Layer 5 of a small transformer language model trained on English Wikipedia (8 layers, counted from 0, width 96).
A neuron adds its activation times its output weights to the MLP's output. To switch it off is to set its activation to zero at one token and run the rest of the model.
A neuron's activation on a vector x is SiLU(weights . x + bias), where the dot is the dot product.

Input weights of the MLP neurons that the questions are about. A number n stands for n times 0.006.
n0 (bias -0.040): 31 -51 12 -21 -24 17 -27 23 -48 -13 -12 9 40 12 20 -18 7 -51 -13 -23 6 -25 -1 -50 -26 4 -47 17 53 4 -10 11 -21 22 -6 -26 2 5 -11 -20 20 14 -41 26 5 30 6 -27 -9 35 -16 9 -30 -26 -8 38 35 26 17 -8 -24 -5 -7 4 9 -13 -15 -67 13 4 -48 23 -4 -33 6 -12 22 23 8 7 35 39 -3 -12 -18 21 -44 -22 14 10 21 1 16 -18 54 19
n16 (bias -0.012): -14 -74 -9 30 24 13 -7 26 -20 -28 33 -3 -69 26 -29 5 -50 -34 7 38 1 -21 10 -9 27 43 6 -21 3 -4 -19 23 -29 -17 -38 21 -26 44 7 -11 18 -44 -1 2 74 3 -31 -16 -7 34 -34 20 -32 1 -7 13 -2 7 57 12 -68 24 29 11 0 -6 7 -20 11 -12 21 6 -9 -21 0 32 30 -20 -5 9 14 8 -8 -47 -15 7 48 24 -3 -8 28 38 -25 -38 15 21
n53 (bias -0.033): 24 -9 -32 6 4 18 -21 -14 56 1 37 3 -5 24 2 2 -11 10 -46 0 33 -1 30 38 10 0 3 -7 -21 2 13 12 -25 43 7 11 1 -6 -30 -17 0 11 -37 17 -7 -29 9 41 18 21 19 -38 -14 -3 -37 7 5 11 -20 6 -3 22 -24 27 11 58 8 31 40 32 7 -8 14 -14 23 5 7 4 26 -40 10 -31 6 2 8 -40 -7 -7 19 9 13 7 -40 -14 -5 32
n76 (bias -0.043): -30 -14 2 1 -25 33 -42 5 57 27 -5 -57 -2 39 21 2 -44 -11 -46 -7 15 -4 22 -53 -10 -3 0 6 24 25 -18 43 24 -13 -28 -6 -4 61 -23 32 -41 -48 -5 20 -17 13 7 -10 -20 -33 9 13 23 -11 -29 3 8 -22 4 -23 -3 61 -4 38 -18 34 9 -7 -26 66 -5 -15 -35 -10 -4 -17 12 -22 20 17 10 -9 0 -2 15 -28 46 34 27 30 -20 8 -13 22 -4 42
n102 (bias -0.035): -29 13 10 -26 4 16 -3 -23 14 2 -14 -1 -1 34 -26 -37 -45 4 -37 -6 -1 -14 7 43 1 14 31 22 1 -11 7 15 -54 -3 -11 9 13 -46 -13 -23 -15 1 -4 24 5 15 28 26 -21 -43 22 21 -32 -9 -2 16 -28 65 52 -29 36 1 -29 -3 -9 22 9 8 -33 -2 -12 -41 -27 11 -9 -38 -33 -13 -10 28 16 -47 -15 10 -15 -12 15 5 15 -6 33 8 2 -43 -15 7
n111 (bias -0.031): -1 12 -31 48 36 29 -9 -16 11 61 -15 16 -21 -21 16 -19 -2 -6 -61 1 0 -56 66 1 16 1 8 17 15 -13 -42 -3 -33 14 1 36 -2 -1 -6 1 11 25 0 22 20 -9 19 -42 -6 -34 -35 10 -11 -26 -12 13 33 27 5 -17 -28 -6 -21 -26 -22 15 27 -35 -23 19 51 -21 -3 3 -11 7 36 -19 5 -22 9 8 24 -4 11 41 3 -8 -5 37 34 6 -23 -10 -12 17
n224 (bias -0.027): 17 12 -28 -2 31 39 -7 -14 3 61 -28 -32 5 27 -6 4 9 -13 -32 -11 -3 15 26 -4 7 -45 -1 15 12 5 -1 18 -34 18 17 -18 48 -1 -12 -28 12 -65 -18 18 19 -11 42 29 -23 10 -8 -16 -23 -36 -7 20 44 24 1 -34 4 55 -5 0 8 39 -5 12 -24 37 38 -51 5 -25 -35 -14 -16 20 -22 6 -19 -18 -42 -23 26 20 4 63 22 -20 22 18 34 -17 -17 5
n261 (bias -0.042): -7 -14 -14 -17 7 -10 0 -30 -10 28 35 -49 -26 22 7 -40 22 -6 16 75 -16 -10 6 36 -27 -12 -17 -24 37 11 15 7 11 -13 1 -8 -9 39 -22 31 6 -38 -8 22 47 -71 22 -25 2 -62 -2 -28 6 -12 17 -21 29 19 9 -12 -38 29 -14 40 42 -9 -19 -11 -41 32 28 16 7 -1 7 7 -2 20 -2 33 10 10 3 -16 -10 15 -2 51 8 -3 33 14 -33 -6 8 -3
n274 (bias -0.049): 6 15 -18 18 -27 0 -1 24 -57 -24 41 10 10 16 7 -53 -4 -35 -23 65 -9 -32 -22 -56 5 21 -55 39 -2 23 -30 17 -51 10 -34 -6 9 -3 28 -11 -24 19 35 57 -56 41 26 -20 76 0 -48 41 -36 38 -5 15 14 5 -46 3 0 -1 3 -14 -50 4 0 4 -22 37 -7 17 16 -13 50 -17 -5 -8 3 2 29 10 -18 -26 -14 19 -45 -10 36 20 8 -51 -9 -9 47 -26
n290 (bias -0.039): -13 -14 6 27 9 -36 13 9 -8 2 55 -43 -36 -30 51 -6 -43 -61 64 17 10 -34 -29 -65 -6 -30 -64 66 19 28 10 4 -28 -35 -67 -54 -32 42 -29 -15 -43 -17 -41 3 11 -41 29 7 2 -25 -12 17 30 -61 18 17 0 9 -29 24 1 12 -53 -7 -12 27 -22 -23 9 3 -25 1 -35 -61 -7 -7 -42 -19 -12 58 49 28 -7 -10 -36 -10 33 -13 -47 75 -5 45 22 -66 24 3
n296 (bias -0.044): -20 -32 -54 32 -33 0 -2 -18 52 36 -9 -2 2 17 -3 11 -13 -54 -46 -33 -3 -14 58 31 26 6 23 -5 -7 60 19 15 -3 -22 -44 22 -5 25 -27 -7 -18 -50 -38 35 8 -21 11 9 30 38 41 36 -67 31 52 -15 3 48 -18 8 25 -21 18 -18 -47 26 8 -4 27 11 -34 -43 23 -12 -41 2 12 -35 32 -11 52 -27 -1 -3 -6 -25 13 -10 5 34 37 -68 3 -4 -10 24
n337 (bias -0.028): -13 -14 -12 -3 37 -13 5 16 -11 -3 -16 26 -31 5 -38 -25 -25 -6 -16 9 -37 7 -15 2 23 23 -6 30 -46 -6 25 -7 -3 17 -40 -3 -5 13 0 -89 6 -25 19 -3 15 37 27 -17 6 20 56 21 2 24 23 -19 2 16 -22 20 -22 1 57 19 -10 -5 -22 17 -2 23 -8 -25 8 -34 -10 24 -8 3 27 94 5 -39 37 8 -29 -16 41 -7 -17 -10 -13 -49 20 -70 9 12
n360 (bias -0.058): -16 33 -24 -23 2 -27 -12 -16 -22 16 -13 -10 -32 4 -18 -57 31 9 -62 -32 -23 -28 -2 7 -30 -11 14 -6 -6 -4 5 10 -31 -32 62 -13 -11 -13 -19 26 -11 -2 -12 17 -3 -13 6 -1 -11 -51 -16 -13 13 -1 11 -15 7 -40 21 3 44 1 -23 -11 -1 1 -22 7 3 -26 3 17 -7 -27 -10 -4 19 46 -42 -22 9 -2 -16 29 7 13 -20 37 10 -14 -30 -3 2 33 13 -17
n376 (bias -0.001): -51 -21 -10 43 35 35 32 17 25 -10 20 -31 -1 -1 -21 -4 -15 -36 -53 12 -9 -1 -22 18 29 -29 -36 6 3 -5 10 19 6 17 23 -10 -18 22 -14 -37 39 -6 -34 17 -35 10 3 -4 25 -3 27 -18 16 47 10 -2 8 1 -22 -22 0 -8 -10 -4 18 -13 -6 -5 16 12 24 -25 -3 31 10 51 -2 4 -12 -15 35 19 11 -16 -18 25 22 31 -20 14 -20 -16 -3 -43 -48 -6
n379 (bias -0.045): -16 3 -27 9 17 21 18 1 10 25 -24 10 -15 -35 -11 -11 -9 22 -61 9 9 -8 -1 19 -15 23 -15 -7 -22 4 5 -4 12 18 -2 -29 -16 35 -28 -10 -23 -5 -44 1 15 25 6 19 20 44 -9 -19 9 11 -14 19 -17 -4 -31 -46 45 27 -22 23 -12 16 -1 32 11 23 19 4 -10 -16 -33 41 -4 1 18 -6 1 -56 12 -13 14 13 -27 15 -3 -9 -6 -32 -18 6 -57 5
n381 (bias -0.049): -25 41 2 -11 -25 40 42 -3 8 7 -18 -21 -48 -9 25 11 -32 -6 -14 -4 22 -44 45 -28 -54 18 15 12 45 -2 27 17 -11 -3 -34 -67 -17 53 -59 4 -36 11 -33 1 31 13 17 -16 -26 -19 -11 -32 7 -43 -40 12 26 -14 -41 8 33 -13 -31 -3 -14 31 -12 -13 -2 1 -18 -3 -54 -55 -66 32 3 -29 17 59 28 -13 -11 24 -11 59 15 42 -11 -9 -33 12 -10 -30 2 52

Output weights of the MLP neurons that the questions are about. A number n stands for n times 0.0062.
n0: 24 28 -7 17 -3 -27 4 1 -7 -2 -27 15 -27 -42 -26 -36 -1 15 -62 -5 31 -16 22 -26 2 -15 -2 26 -21 34 18 42 1 2 -5 -22 2 -9 -3 -7 4 -14 -16 8 -8 21 -27 -38 -5 11 23 6 37 -19 1 -6 11 -12 14 2 -22 -5 30 -4 30 -2 5 -8 -11 42 6 1 -52 19 7 1 22 4 0 14 -42 -18 11 21 -4 16 -16 -6 0 1 -11 4 -21 -36 25 -23
n16: -17 25 9 -3 -34 -5 33 -9 -13 13 -25 0 19 12 -5 28 -25 -10 5 -11 -1 6 -26 -4 -25 -27 -9 -6 -31 1 -5 7 12 -20 -28 -4 -93 8 -5 -11 -8 5 13 -9 18 -33 63 33 -11 -3 14 -16 8 16 -25 18 0 3 -8 15 16 0 3 18 4 -4 -13 -7 26 13 -1 -20 -31 4 -22 -1 -9 33 12 38 -25 -11 5 51 -24 -15 22 22 3 -14 1 0 4 31 -24 -3
n53: 1 -7 -12 26 -22 -35 0 11 -11 0 -16 3 8 12 -13 37 -8 1 4 -8 5 10 -7 5 6 15 5 -9 -13 10 10 -11 9 -7 -24 3 7 9 -7 -15 6 17 7 -11 26 -1 24 18 5 -19 35 4 7 -18 3 -2 -14 0 0 16 17 8 7 -7 13 12 8 25 -5 4 -39 11 3 -14 12 10 7 25 17 6 -3 0 3 -6 -31 0 -12 11 -11 8 5 -10 -6 3 -15 -5
n76: 9 34 -18 -32 -6 28 -20 39 8 -31 -19 16 -19 12 17 27 16 -13 2 5 -14 -18 -4 4 12 28 -2 21 13 -5 19 -8 -11 29 -21 -6 -37 11 -12 12 20 23 -19 3 55 -12 22 -49 2 11 9 28 25 -11 -12 -10 3 -8 8 3 -16 16 9 -38 14 1 -12 7 9 -8 24 -10 6 4 6 5 -15 -10 1 11 -16 -34 9 30 14 28 -22 -30 -19 -9 -29 -20 1 18 -30 20
n102: 7 -34 -10 0 1 3 13 21 4 -42 -14 6 11 -5 19 11 -10 13 11 0 18 -1 -18 22 0 -1 -7 0 14 -8 23 13 0 -6 -11 32 18 19 0 40 -8 -26 5 -18 -20 1 9 9 -11 -6 -22 -18 20 0 -18 8 9 -18 -8 -27 -46 12 10 18 5 -2 -34 11 4 3 -33 18 -12 9 2 -8 23 25 -9 -12 -8 28 13 -25 0 5 19 -11 -7 -10 -5 10 7 -1 3 8
n111: -14 -28 1 -2 15 8 10 27 -4 -11 9 9 -3 7 17 -11 -9 -4 34 4 -12 14 -23 -41 -15 15 -25 15 -17 5 10 2 18 -14 -36 -3 7 -16 28 14 -17 -28 3 -10 -11 39 -5 -7 -11 21 16 -3 -16 -4 -3 20 -22 3 8 47 -15 9 21 2 -12 2 -11 22 5 12 -31 -3 5 53 18 5 -32 19 34 -53 42 -12 -8 -8 2 -1 -4 1 11 -15 4 -14 1 2 11 -13
n224: -19 -13 21 9 -13 -7 10 17 18 -45 -6 9 -8 -17 7 -9 -9 8 59 43 -7 7 -36 6 7 33 3 -17 -16 -9 -8 -14 -34 0 41 -38 -47 19 27 6 3 5 -2 -38 -20 11 2 6 13 28 -7 27 -4 18 13 9 -14 -2 -3 9 18 -11 22 -24 39 -2 -2 35 16 11 9 -11 -5 -32 1 -7 -2 -4 5 -7 -26 30 -36 24 2 -22 -12 4 21 -20 -3 -20 13 -34 -33 11
n261: 8 10 14 -13 -9 39 7 41 15 -24 14 -4 20 3 22 -12 11 12 18 6 -19 9 -16 -3 -11 -15 -15 -4 29 12 14 36 -20 -5 -32 -4 -67 -15 -2 22 -12 -7 8 -3 -2 -11 -33 7 -9 17 -10 10 3 12 0 30 -2 -12 -2 5 -27 17 2 -10 -1 45 -22 -10 16 -7 -28 16 -24 15 7 -7 -3 -13 -7 18 -95 -13 29 17 24 0 17 -5 16 -30 18 -15 13 -22 -43 18
n274: 4 7 -7 4 3 -16 12 1 -21 -26 2 25 3 19 5 71 -6 29 -47 -20 13 32 17 -21 9 -1 -1 12 -19 22 9 -19 -1 -15 -11 -13 3 -9 16 5 -23 -16 24 18 -4 -3 10 -19 -15 -12 30 -23 15 -15 -8 19 7 27 30 -20 -8 36 18 -2 27 5 -26 -7 26 -3 -29 7 3 -29 -8 -27 -4 14 24 10 42 -2 -49 -7 -5 9 5 -31 -19 -5 15 8 -15 14 3 -52
n290: -1 -1 -14 23 -24 18 18 -29 -29 15 29 7 -13 -22 14 -36 0 27 -29 -9 9 -16 -15 3 -14 54 -18 -3 -10 -20 -2 -3 15 -13 -20 -3 -79 1 14 22 0 25 -4 -9 24 14 -15 -13 4 4 -47 0 13 -5 -41 21 -19 -39 -49 -8 19 -21 6 -33 26 -3 29 -10 21 35 -1 -18 -17 -11 -30 -29 -26 -23 -1 -14 63 -35 -6 10 2 -17 -5 6 -9 29 17 22 -8 40 -44 -22
n296: -10 -2 3 15 -6 -40 -13 -1 -17 4 -12 15 -19 4 -47 26 15 46 -1 24 5 67 -35 -21 20 -36 -22 6 -5 -28 21 5 19 -18 18 -17 13 -35 5 -16 8 -30 9 -27 15 6 -18 27 -13 -28 38 4 -17 -7 -10 3 7 -29 15 17 -6 -9 8 41 34 13 4 20 33 16 -35 6 18 16 20 12 13 32 12 31 -13 -4 -21 37 24 -39 -5 34 -54 -11 40 3 -24 27 34 22
n337: 40 10 -29 -30 23 5 -45 -4 24 -2 -22 -13 1 -19 -4 -26 37 18 13 -18 37 -22 -13 12 -7 1 1 11 12 -15 31 -40 15 -7 17 25 -37 0 37 26 9 34 -20 2 -12 -10 -17 -41 -25 -1 6 -5 -5 8 -16 14 -5 -13 9 -24 -16 -38 -7 -5 36 1 39 -17 1 -27 6 -1 21 12 -12 1 -5 3 -48 -20 -50 18 -1 10 23 11 -40 20 -17 0 5 -4 12 3 -5 -60
n360: 4 5 -1 14 -10 -13 -12 7 21 12 3 -14 -4 -2 -5 -24 2 -25 -17 0 -13 -2 16 23 4 0 21 9 -12 -4 -6 -26 3 2 33 -3 13 6 -4 -17 -7 10 -2 -1 -7 14 18 -12 -6 -17 9 25 2 5 -9 -21 -17 9 -20 23 -7 -14 -5 -22 -24 -7 -12 -41 13 -9 -17 5 -5 -14 -6 45 -6 29 -5 7 34 30 24 2 -15 23 36 -9 12 3 -6 6 -26 7 3 -20
n376: 12 -6 26 -8 17 -14 -20 -3 16 12 -3 -33 10 -6 -14 -12 7 1 -5 -4 32 3 6 7 -17 6 9 6 -18 -5 2 -13 12 8 30 25 4 -27 19 16 -9 -16 6 5 -10 12 -8 -9 -1 4 -4 -18 -10 -26 3 26 4 -19 9 -9 -34 -8 9 -1 -9 13 23 -11 12 -7 -17 30 12 17 40 10 -3 18 -48 -2 56 1 3 26 20 0 -1 -11 -27 6 0 15 6 10 20 1
n379: 17 6 -15 -9 6 18 -6 31 -4 29 0 -7 -9 -14 -24 -20 -17 4 31 0 6 16 -8 -3 14 -9 -5 2 -17 14 5 -9 20 -16 4 0 5 -17 -1 13 -15 -14 0 -6 4 0 26 7 44 -30 8 23 -2 -15 14 -19 -11 35 3 6 6 -18 -2 0 3 -6 -8 10 5 -3 -24 10 7 8 11 1 10 25 -27 -11 -16 3 -5 -33 33 10 -16 14 6 17 14 -23 22 8 -18 -26
n381: 21 -11 -20 -4 13 -6 -8 12 -5 14 -20 17 -8 9 -12 67 -5 -6 -41 6 -12 -7 -44 15 -4 22 7 48 15 -8 1 -15 -11 13 -21 15 -48 -36 -13 -23 -15 6 -25 4 -22 9 -4 -42 8 -20 9 -4 -20 -2 7 11 -12 -31 -13 -8 -4 12 4 -24 20 6 -2 34 -31 5 23 -24 10 -68 10 -17 -16 -10 1 11 15 -42 9 1 -4 6 -17 5 -5 -7 11 -3 -6 22 -37 -17

Each question names a token from some text and the token that comes next. It shows the vector x that enters the MLP there. A number n stands for n times 0.088.

Then comes g, the gradient of the next token's log-probability with respect to the MLP's output, scaled to length 1. A neuron's effect is roughly proportional to its activation times (output weights . g). A number n stands for n times 0.0044.

" is", then " married"
x: -16 5 15 -6 4 -4 -15 7 -19 -18 8 -14 -4 -5 9 6 5 -3 3 5 -15 -9 14 -3 -7 15 3 -3 -11 5 -11 -8 1 7 4 -28 -2 -10 14 14 -6 -7 -11 9 -11 -16 2 -15 -11 6 3 -28 -6 -13 -10 -13 -8 -12 6 -1 0 -8 -3 -15 -13 -17 6 10 -10 -23 -20 0 1 22 15 -8 -6 15 -1 -2 -74 11 -6 2 -2 11 12 -15 -16 8 -7 -2 3 12 -7 12
g: -9 -14 -17 -7 -15 0 -42 8 -51 -38 15 7 -22 0 -61 8 46 -23 -32 4 15 27 2 1 10 11 -7 -52 23 0 -20 26 -41 -7 13 -32 -9 -56 -25 -16 26 13 -7 39 -22 8 3 -34 -16 19 9 21 -23 -23 30 4 39 -26 5 -1 15 36 -31 -14 -11 7 4 13 -40 19 -23 18 -18 12 16 20 -8 3 18 11 29 -4 5 15 2 -2 10 21 3 37 -27 -36 -11 -6 41 -14
Which two neurons, each switched off alone, lower its probability most, in order? n16, n102

" and", then " was"
x: -6 -6 -1 8 -2 -4 -24 7 -3 -2 -12 -11 -24 3 10 10 -1 -10 1 5 1 -3 -9 8 -23 4 -2 -3 -1 16 -12 13 -2 3 5 6 3 -15 -2 -4 5 -15 7 -8 4 12 7 4 -1 10 -6 -32 0 5 -16 9 5 -10 5 -12 -17 8 -12 -3 -7 -4 0 -3 -12 -7 -14 -6 -4 7 4 -1 -4 0 -8 2 -86 1 -11 3 -13 3 -6 -21 -1 5 3 0 3 10 -19 -34
g: 0 37 10 13 4 -34 -9 -7 -47 -37 -4 27 -32 9 -27 20 5 20 7 36 34 3 -42 0 -19 -32 2 -37 24 45 10 -2 -15 12 8 -41 -6 -3 -20 -4 49 -10 -10 2 -9 -16 19 -16 36 12 33 18 17 -35 -14 28 34 -9 44 -33 13 19 26 -2 -8 1 -3 -10 -5 -30 -21 7 4 33 14 16 -27 -1 25 -13 23 1 -45 21 9 -52 -15 -39 13 -4 -21 -8 35 -21 14 16
Which neuron, switched off, raises the next token's probability most? n274

" A", then "omo"
x: -4 -7 1 -18 12 9 -16 -8 9 14 2 -4 0 -7 11 18 10 -16 0 2 -3 -12 6 -5 21 4 -11 -2 -6 -2 4 0 -5 -1 -19 0 -17 -3 7 15 2 18 -6 -1 4 6 22 11 -7 9 -9 -26 -9 -2 -21 -13 18 -4 0 -1 -7 -20 9 -10 -19 7 3 2 -9 -17 -46 -3 0 42 -2 4 12 -4 -8 -24 -56 3 8 14 9 -4 -12 -22 -4 -1 -9 -3 -6 5 6 -17
g: 9 29 -14 -37 20 -10 -7 33 2 29 -13 -65 -10 -21 45 -3 36 16 7 4 -23 -25 26 18 22 -2 -2 -2 5 17 -4 -2 -7 46 -11 5 30 17 -2 54 -15 -21 1 48 -3 -8 -6 -38 -6 -3 -23 27 22 -18 12 37 -9 25 3 -10 2 17 12 -12 -31 -25 16 -11 8 9 4 16 -37 27 5 4 -4 -23 18 -27 20 -48 -29 -19 -20 59 -16 34 24 34 -38 -6 -4 -12 -14 -13
Which neuron, switched off, raises the next token's probability most? n76

" Tokyo", then " Ver"
x: -3 0 0 -22 9 9 -18 -13 8 2 6 -12 -4 -7 -1 4 14 7 -11 -1 12 -3 -5 14 13 -6 1 4 1 3 -7 6 -3 -1 5 13 -17 -13 20 1 -7 -3 -8 -6 18 -3 -4 -3 -12 -4 -15 -26 -1 -7 -14 -9 12 1 0 -18 0 -8 -10 2 -5 15 -4 -1 -2 -5 -26 -10 10 55 9 -12 1 -9 7 -22 -60 -9 -5 10 20 -3 -6 3 -6 -13 -2 0 -16 28 5 -23
g: 11 2 2 1 -6 11 25 15 -2 -1 3 11 10 17 38 -17 -31 -10 -42 17 19 -19 11 1 3 25 24 25 23 -3 5 15 -7 20 4 -2 10 42 -20 22 1 -25 -20 44 16 4 9 -44 -14 -41 5 -14 -19 -16 -6 -4 -5 18 15 34 -62 -19 3 -32 -21 30 -34 9 -19 10 12 -44 -37 16 -10 32 38 -12 -3 -11 -14 -18 46 -55 -30 28 -6 -17 39 17 5 14 21 -18 -58 -1
Which neuron, switched off, lowers the next token's probability most? n360

" |", then "  "
x: -17 3 -6 1 -3 -4 -12 6 -5 -12 2 -4 8 -12 0 6 15 -7 -1 -9 -5 -15 -1 -5 8 -1 5 -6 3 -5 6 -7 -6 2 -22 -8 -49 -10 4 1 -8 -1 0 5 12 2 15 -4 -13 1 -20 -22 -4 -8 -1 0 -11 7 -5 -2 9 3 -5 2 0 -10 -6 4 -10 2 -27 1 -17 7 -12 -22 -9 17 -5 8 -68 -11 1 4 6 5 -6 -13 -13 7 -7 -4 0 9 1 -10
g: -3 23 26 -14 19 -7 48 18 -15 0 -17 8 8 16 -14 50 21 -2 19 52 -6 -49 19 32 8 -10 -41 17 10 -18 12 -9 -16 28 17 11 -4 -40 -12 -7 -12 2 6 0 -29 -25 -32 14 24 10 -5 -23 -65 -25 29 -3 -9 -14 -1 21 29 -24 12 0 11 -16 -8 35 31 8 3 19 -20 -13 -7 -14 -40 30 28 12 28 -32 -6 -5 -27 -5 -27 13 -8 25 -13 -75 11 14 21 -10
Which neuron, switched off, raises the next token's probability most? n360

"n", then ","
x: -10 3 -3 9 0 -1 -31 -14 6 -9 -7 -6 4 -1 3 10 2 10 -20 -16 18 -3 0 3 -12 2 -2 -7 0 -1 -10 -8 -14 1 0 1 -13 3 6 16 0 15 5 -4 -3 -14 -10 4 -11 0 -13 -32 17 -11 8 1 4 -7 -2 -12 3 2 -2 -16 11 4 7 9 -1 4 -9 3 3 75 -2 1 -4 13 3 -32 -54 6 5 1 -7 -5 3 -2 -6 16 -8 1 -6 -7 -5 -7
g: 5 4 -10 18 -6 1 -17 36 -29 -7 18 -23 7 -4 -4 22 23 -22 20 -17 -7 11 -27 -21 -25 -12 2 -28 4 9 -6 -3 52 -14 -26 14 -1 13 -26 -7 26 -16 13 -4 21 -14 -3 -22 -65 -20 23 -20 32 -11 -4 20 -2 -14 3 24 -28 -23 9 17 -16 -35 37 -24 2 -34 -30 -26 -2 34 -10 4 46 -32 -25 1 -42 29 -29 46 26 -26 24 31 -61 -18 25 25 -8 -29 17 -5
Which neuron, switched off, lowers the next token's probability most? n53

" Kaw", then "asa"
x: 4 10 5 -3 14 -6 -14 -4 5 0 8 -13 -3 -4 1 1 9 -1 -1 -10 4 -14 3 14 15 6 7 -5 -3 7 -8 0 -7 14 -11 12 -19 -11 17 1 -3 13 -9 -3 6 -11 4 1 -1 7 -15 -25 -11 10 -16 -4 6 6 1 -6 -5 -31 0 -7 1 13 -7 1 0 -5 -21 -25 1 69 19 -10 4 -14 6 -39 -40 -4 -10 -3 6 -5 -15 -16 -6 -19 -11 0 -1 21 5 -24
g: -5 37 11 -2 -11 -23 20 18 -11 -8 -26 4 5 25 -25 -15 29 -24 40 -6 17 26 -2 -43 -1 -4 57 -8 -3 -1 -27 30 31 0 -31 29 -28 -31 18 -16 -8 20 -1 -3 -6 17 33 63 6 26 31 -21 -21 36 -16 28 36 0 -8 9 -4 -23 18 -15 -31 9 -37 13 6 -13 -28 -21 -12 -26 58 12 -32 30 3 23 -7 -1 -21 -3 -31 -27 -43 -8 6 -17 25 -15 31 2 -6 -6
Which two neurons, each switched off alone, lower its probability most, in order? n53, n111

"cc", then "er"
x: -7 9 -18 -9 -6 23 -23 19 8 17 -5 -24 30 -16 -11 16 19 -2 0 -12 2 -19 -20 3 -15 5 10 0 -11 -6 7 -7 6 10 -14 -7 6 6 6 -6 -1 2 -19 -7 -10 0 -17 -2 3 19 -1 -26 -1 15 -32 17 12 -3 -17 -15 22 -2 -14 -2 -6 3 1 17 14 -12 -32 -11 -1 37 12 -6 -19 4 17 -4 -29 7 -4 11 10 -9 0 -17 9 10 -16 8 -15 7 -4 -19
g: 36 3 -21 21 15 35 -35 -40 -30 28 -4 14 -21 5 -21 -27 14 0 23 -42 -29 2 24 -1 -23 5 63 6 15 -3 1 -38 -22 30 6 -12 11 -30 10 8 15 -15 4 18 -6 -18 -10 18 -5 -8 24 0 7 39 -8 -10 -21 -5 32 14 15 -18 32 19 -15 -36 -17 -16 31 16 -17 1 43 18 41 -3 -15 -14 -4 -8 -34 23 -30 -21 -7 30 -52 -38 45 -42 7 14 14 13 -13 19
Which neuron, switched off, raises the next token's probability most? n53

" the", then " New"
x: -3 1 -1 -1 -1 6 -9 -10 0 3 -10 -12 9 11 6 13 11 -3 5 -4 -13 -9 1 5 -2 -3 6 -2 -13 9 9 2 6 -2 -8 -7 6 -5 -8 -2 -11 0 -4 -4 -1 -3 10 -2 -16 -11 2 -30 -5 6 -8 0 8 -1 -1 -2 -12 -11 -8 6 -17 8 -4 -2 -10 0 -27 6 -8 5 0 -3 6 -16 9 -1 -93 -1 6 5 6 -6 -1 -5 -15 14 -15 -3 -10 -3 -3 -28
g: 49 26 20 21 -32 24 18 17 -15 -33 7 15 32 -12 14 -1 10 -54 -12 -5 -15 -10 39 -3 -15 3 33 6 1 19 -55 -23 28 4 12 3 -37 -11 13 5 -48 22 -4 -2 14 -11 18 -22 37 -17 -30 2 -6 9 -57 29 -13 1 -9 25 -39 1 -7 -26 16 44 21 14 -33 -33 8 -20 -6 -3 -7 -20 -24 21 -11 -30 7 -2 8 -43 28 29 -22 1 -1 11 53 -6 -8 23 5 -4
Which neuron, switched off, lowers the next token's probability most? n296

" of", then " CB"
x: -10 4 -10 6 2 -6 -13 -4 1 0 -8 -10 -4 6 11 7 -2 -7 -1 7 -1 4 3 -4 18 3 1 -11 -17 8 -9 -9 10 -9 -14 10 5 -6 4 0 -2 -2 16 10 11 6 3 -6 -12 10 -9 -33 5 2 -2 -3 3 -2 2 20 -4 -7 3 -3 -5 3 4 0 2 -1 -29 -5 -1 24 -7 -11 12 -7 -8 -3 -93 1 8 -1 -4 6 1 3 -2 10 5 1 0 2 -3 -17
g: 16 12 -9 25 -22 38 13 -6 -19 -8 -5 -11 -8 -17 -17 -23 37 44 -11 -18 7 20 2 -28 -38 -5 10 -21 -2 5 56 15 19 -11 13 31 -32 -20 -20 41 -24 43 -44 13 3 -26 -12 -1 14 0 -24 -10 -27 -6 -17 4 10 -14 -1 22 -26 31 -42 3 -5 69 -40 -38 1 25 -22 -2 16 -35 -38 -38 34 31 11 -13 4 4 4 15 4 -15 17 1 14 15 -21 -30 -28 3 8 -20
Which neuron, switched off, raises the next token's probability most? n261

" Kan", then "sa"
x: -3 4 14 9 9 12 -18 1 0 4 4 -4 4 -12 4 17 5 2 -6 3 8 -8 -13 27 -12 -1 11 -17 -6 9 -6 1 -9 3 -27 11 -6 -3 2 3 -2 8 -22 -16 16 6 -19 -5 7 6 -11 -31 -4 2 -5 9 3 3 4 -5 12 -23 -9 -10 4 10 10 2 2 -3 -9 -11 4 53 3 -21 -26 -3 15 -42 -39 -7 -23 1 10 8 -10 -2 -1 -17 -14 -3 -6 7 -11 -10
g: -43 8 35 -68 -12 1 13 -24 -17 -7 18 -19 28 29 -6 14 -63 -6 16 -26 34 13 4 11 33 -22 37 2 -17 -17 2 -25 21 21 -8 3 -17 -10 -11 -9 48 27 -2 -30 20 -5 41 27 -20 -30 -10 6 -12 27 -27 -11 10 -9 33 6 -10 0 -1 -12 11 36 -4 26 -3 44 33 -1 18 22 0 -21 4 -34 -4 -12 32 4 -24 -46 -19 -42 5 -23 -35 0 -15 0 -4 -14 -16 -24
Which neuron, switched off, lowers the next token's probability most? n53

" the", then " Board"
x: -8 -10 -6 6 -2 5 -10 -7 3 1 -3 -16 12 2 13 13 6 -7 9 -8 -11 -13 2 1 -6 -8 4 -5 -9 8 8 5 -4 -1 -9 -10 5 3 -7 1 -4 -7 -12 -7 2 4 13 -4 -13 -10 -2 -31 -4 6 -9 4 16 -4 5 -8 -9 -7 -11 1 -18 4 -7 -1 -14 -1 -28 3 -8 7 -2 -5 8 -9 9 -5 -90 3 3 4 -1 -3 5 -10 -12 13 -9 -5 -17 5 -2 -24
g: 3 17 -46 32 31 -10 -5 -9 -20 -13 0 -30 12 -1 -8 19 10 11 22 -4 -39 -10 -28 -21 -7 -9 -34 -42 -18 -54 24 -4 16 -6 24 16 9 28 -34 41 -25 -25 -43 -19 10 -24 28 11 -34 -2 32 24 -14 -7 -25 6 14 -37 5 17 29 28 -30 -52 4 -13 17 22 23 15 -6 -4 4 23 -9 -38 17 -8 -6 9 30 11 -9 34 34 -37 -20 -49 -8 22 2 13 15 5 -10 -30
Which neuron, switched off, lowers the next token's probability most? n76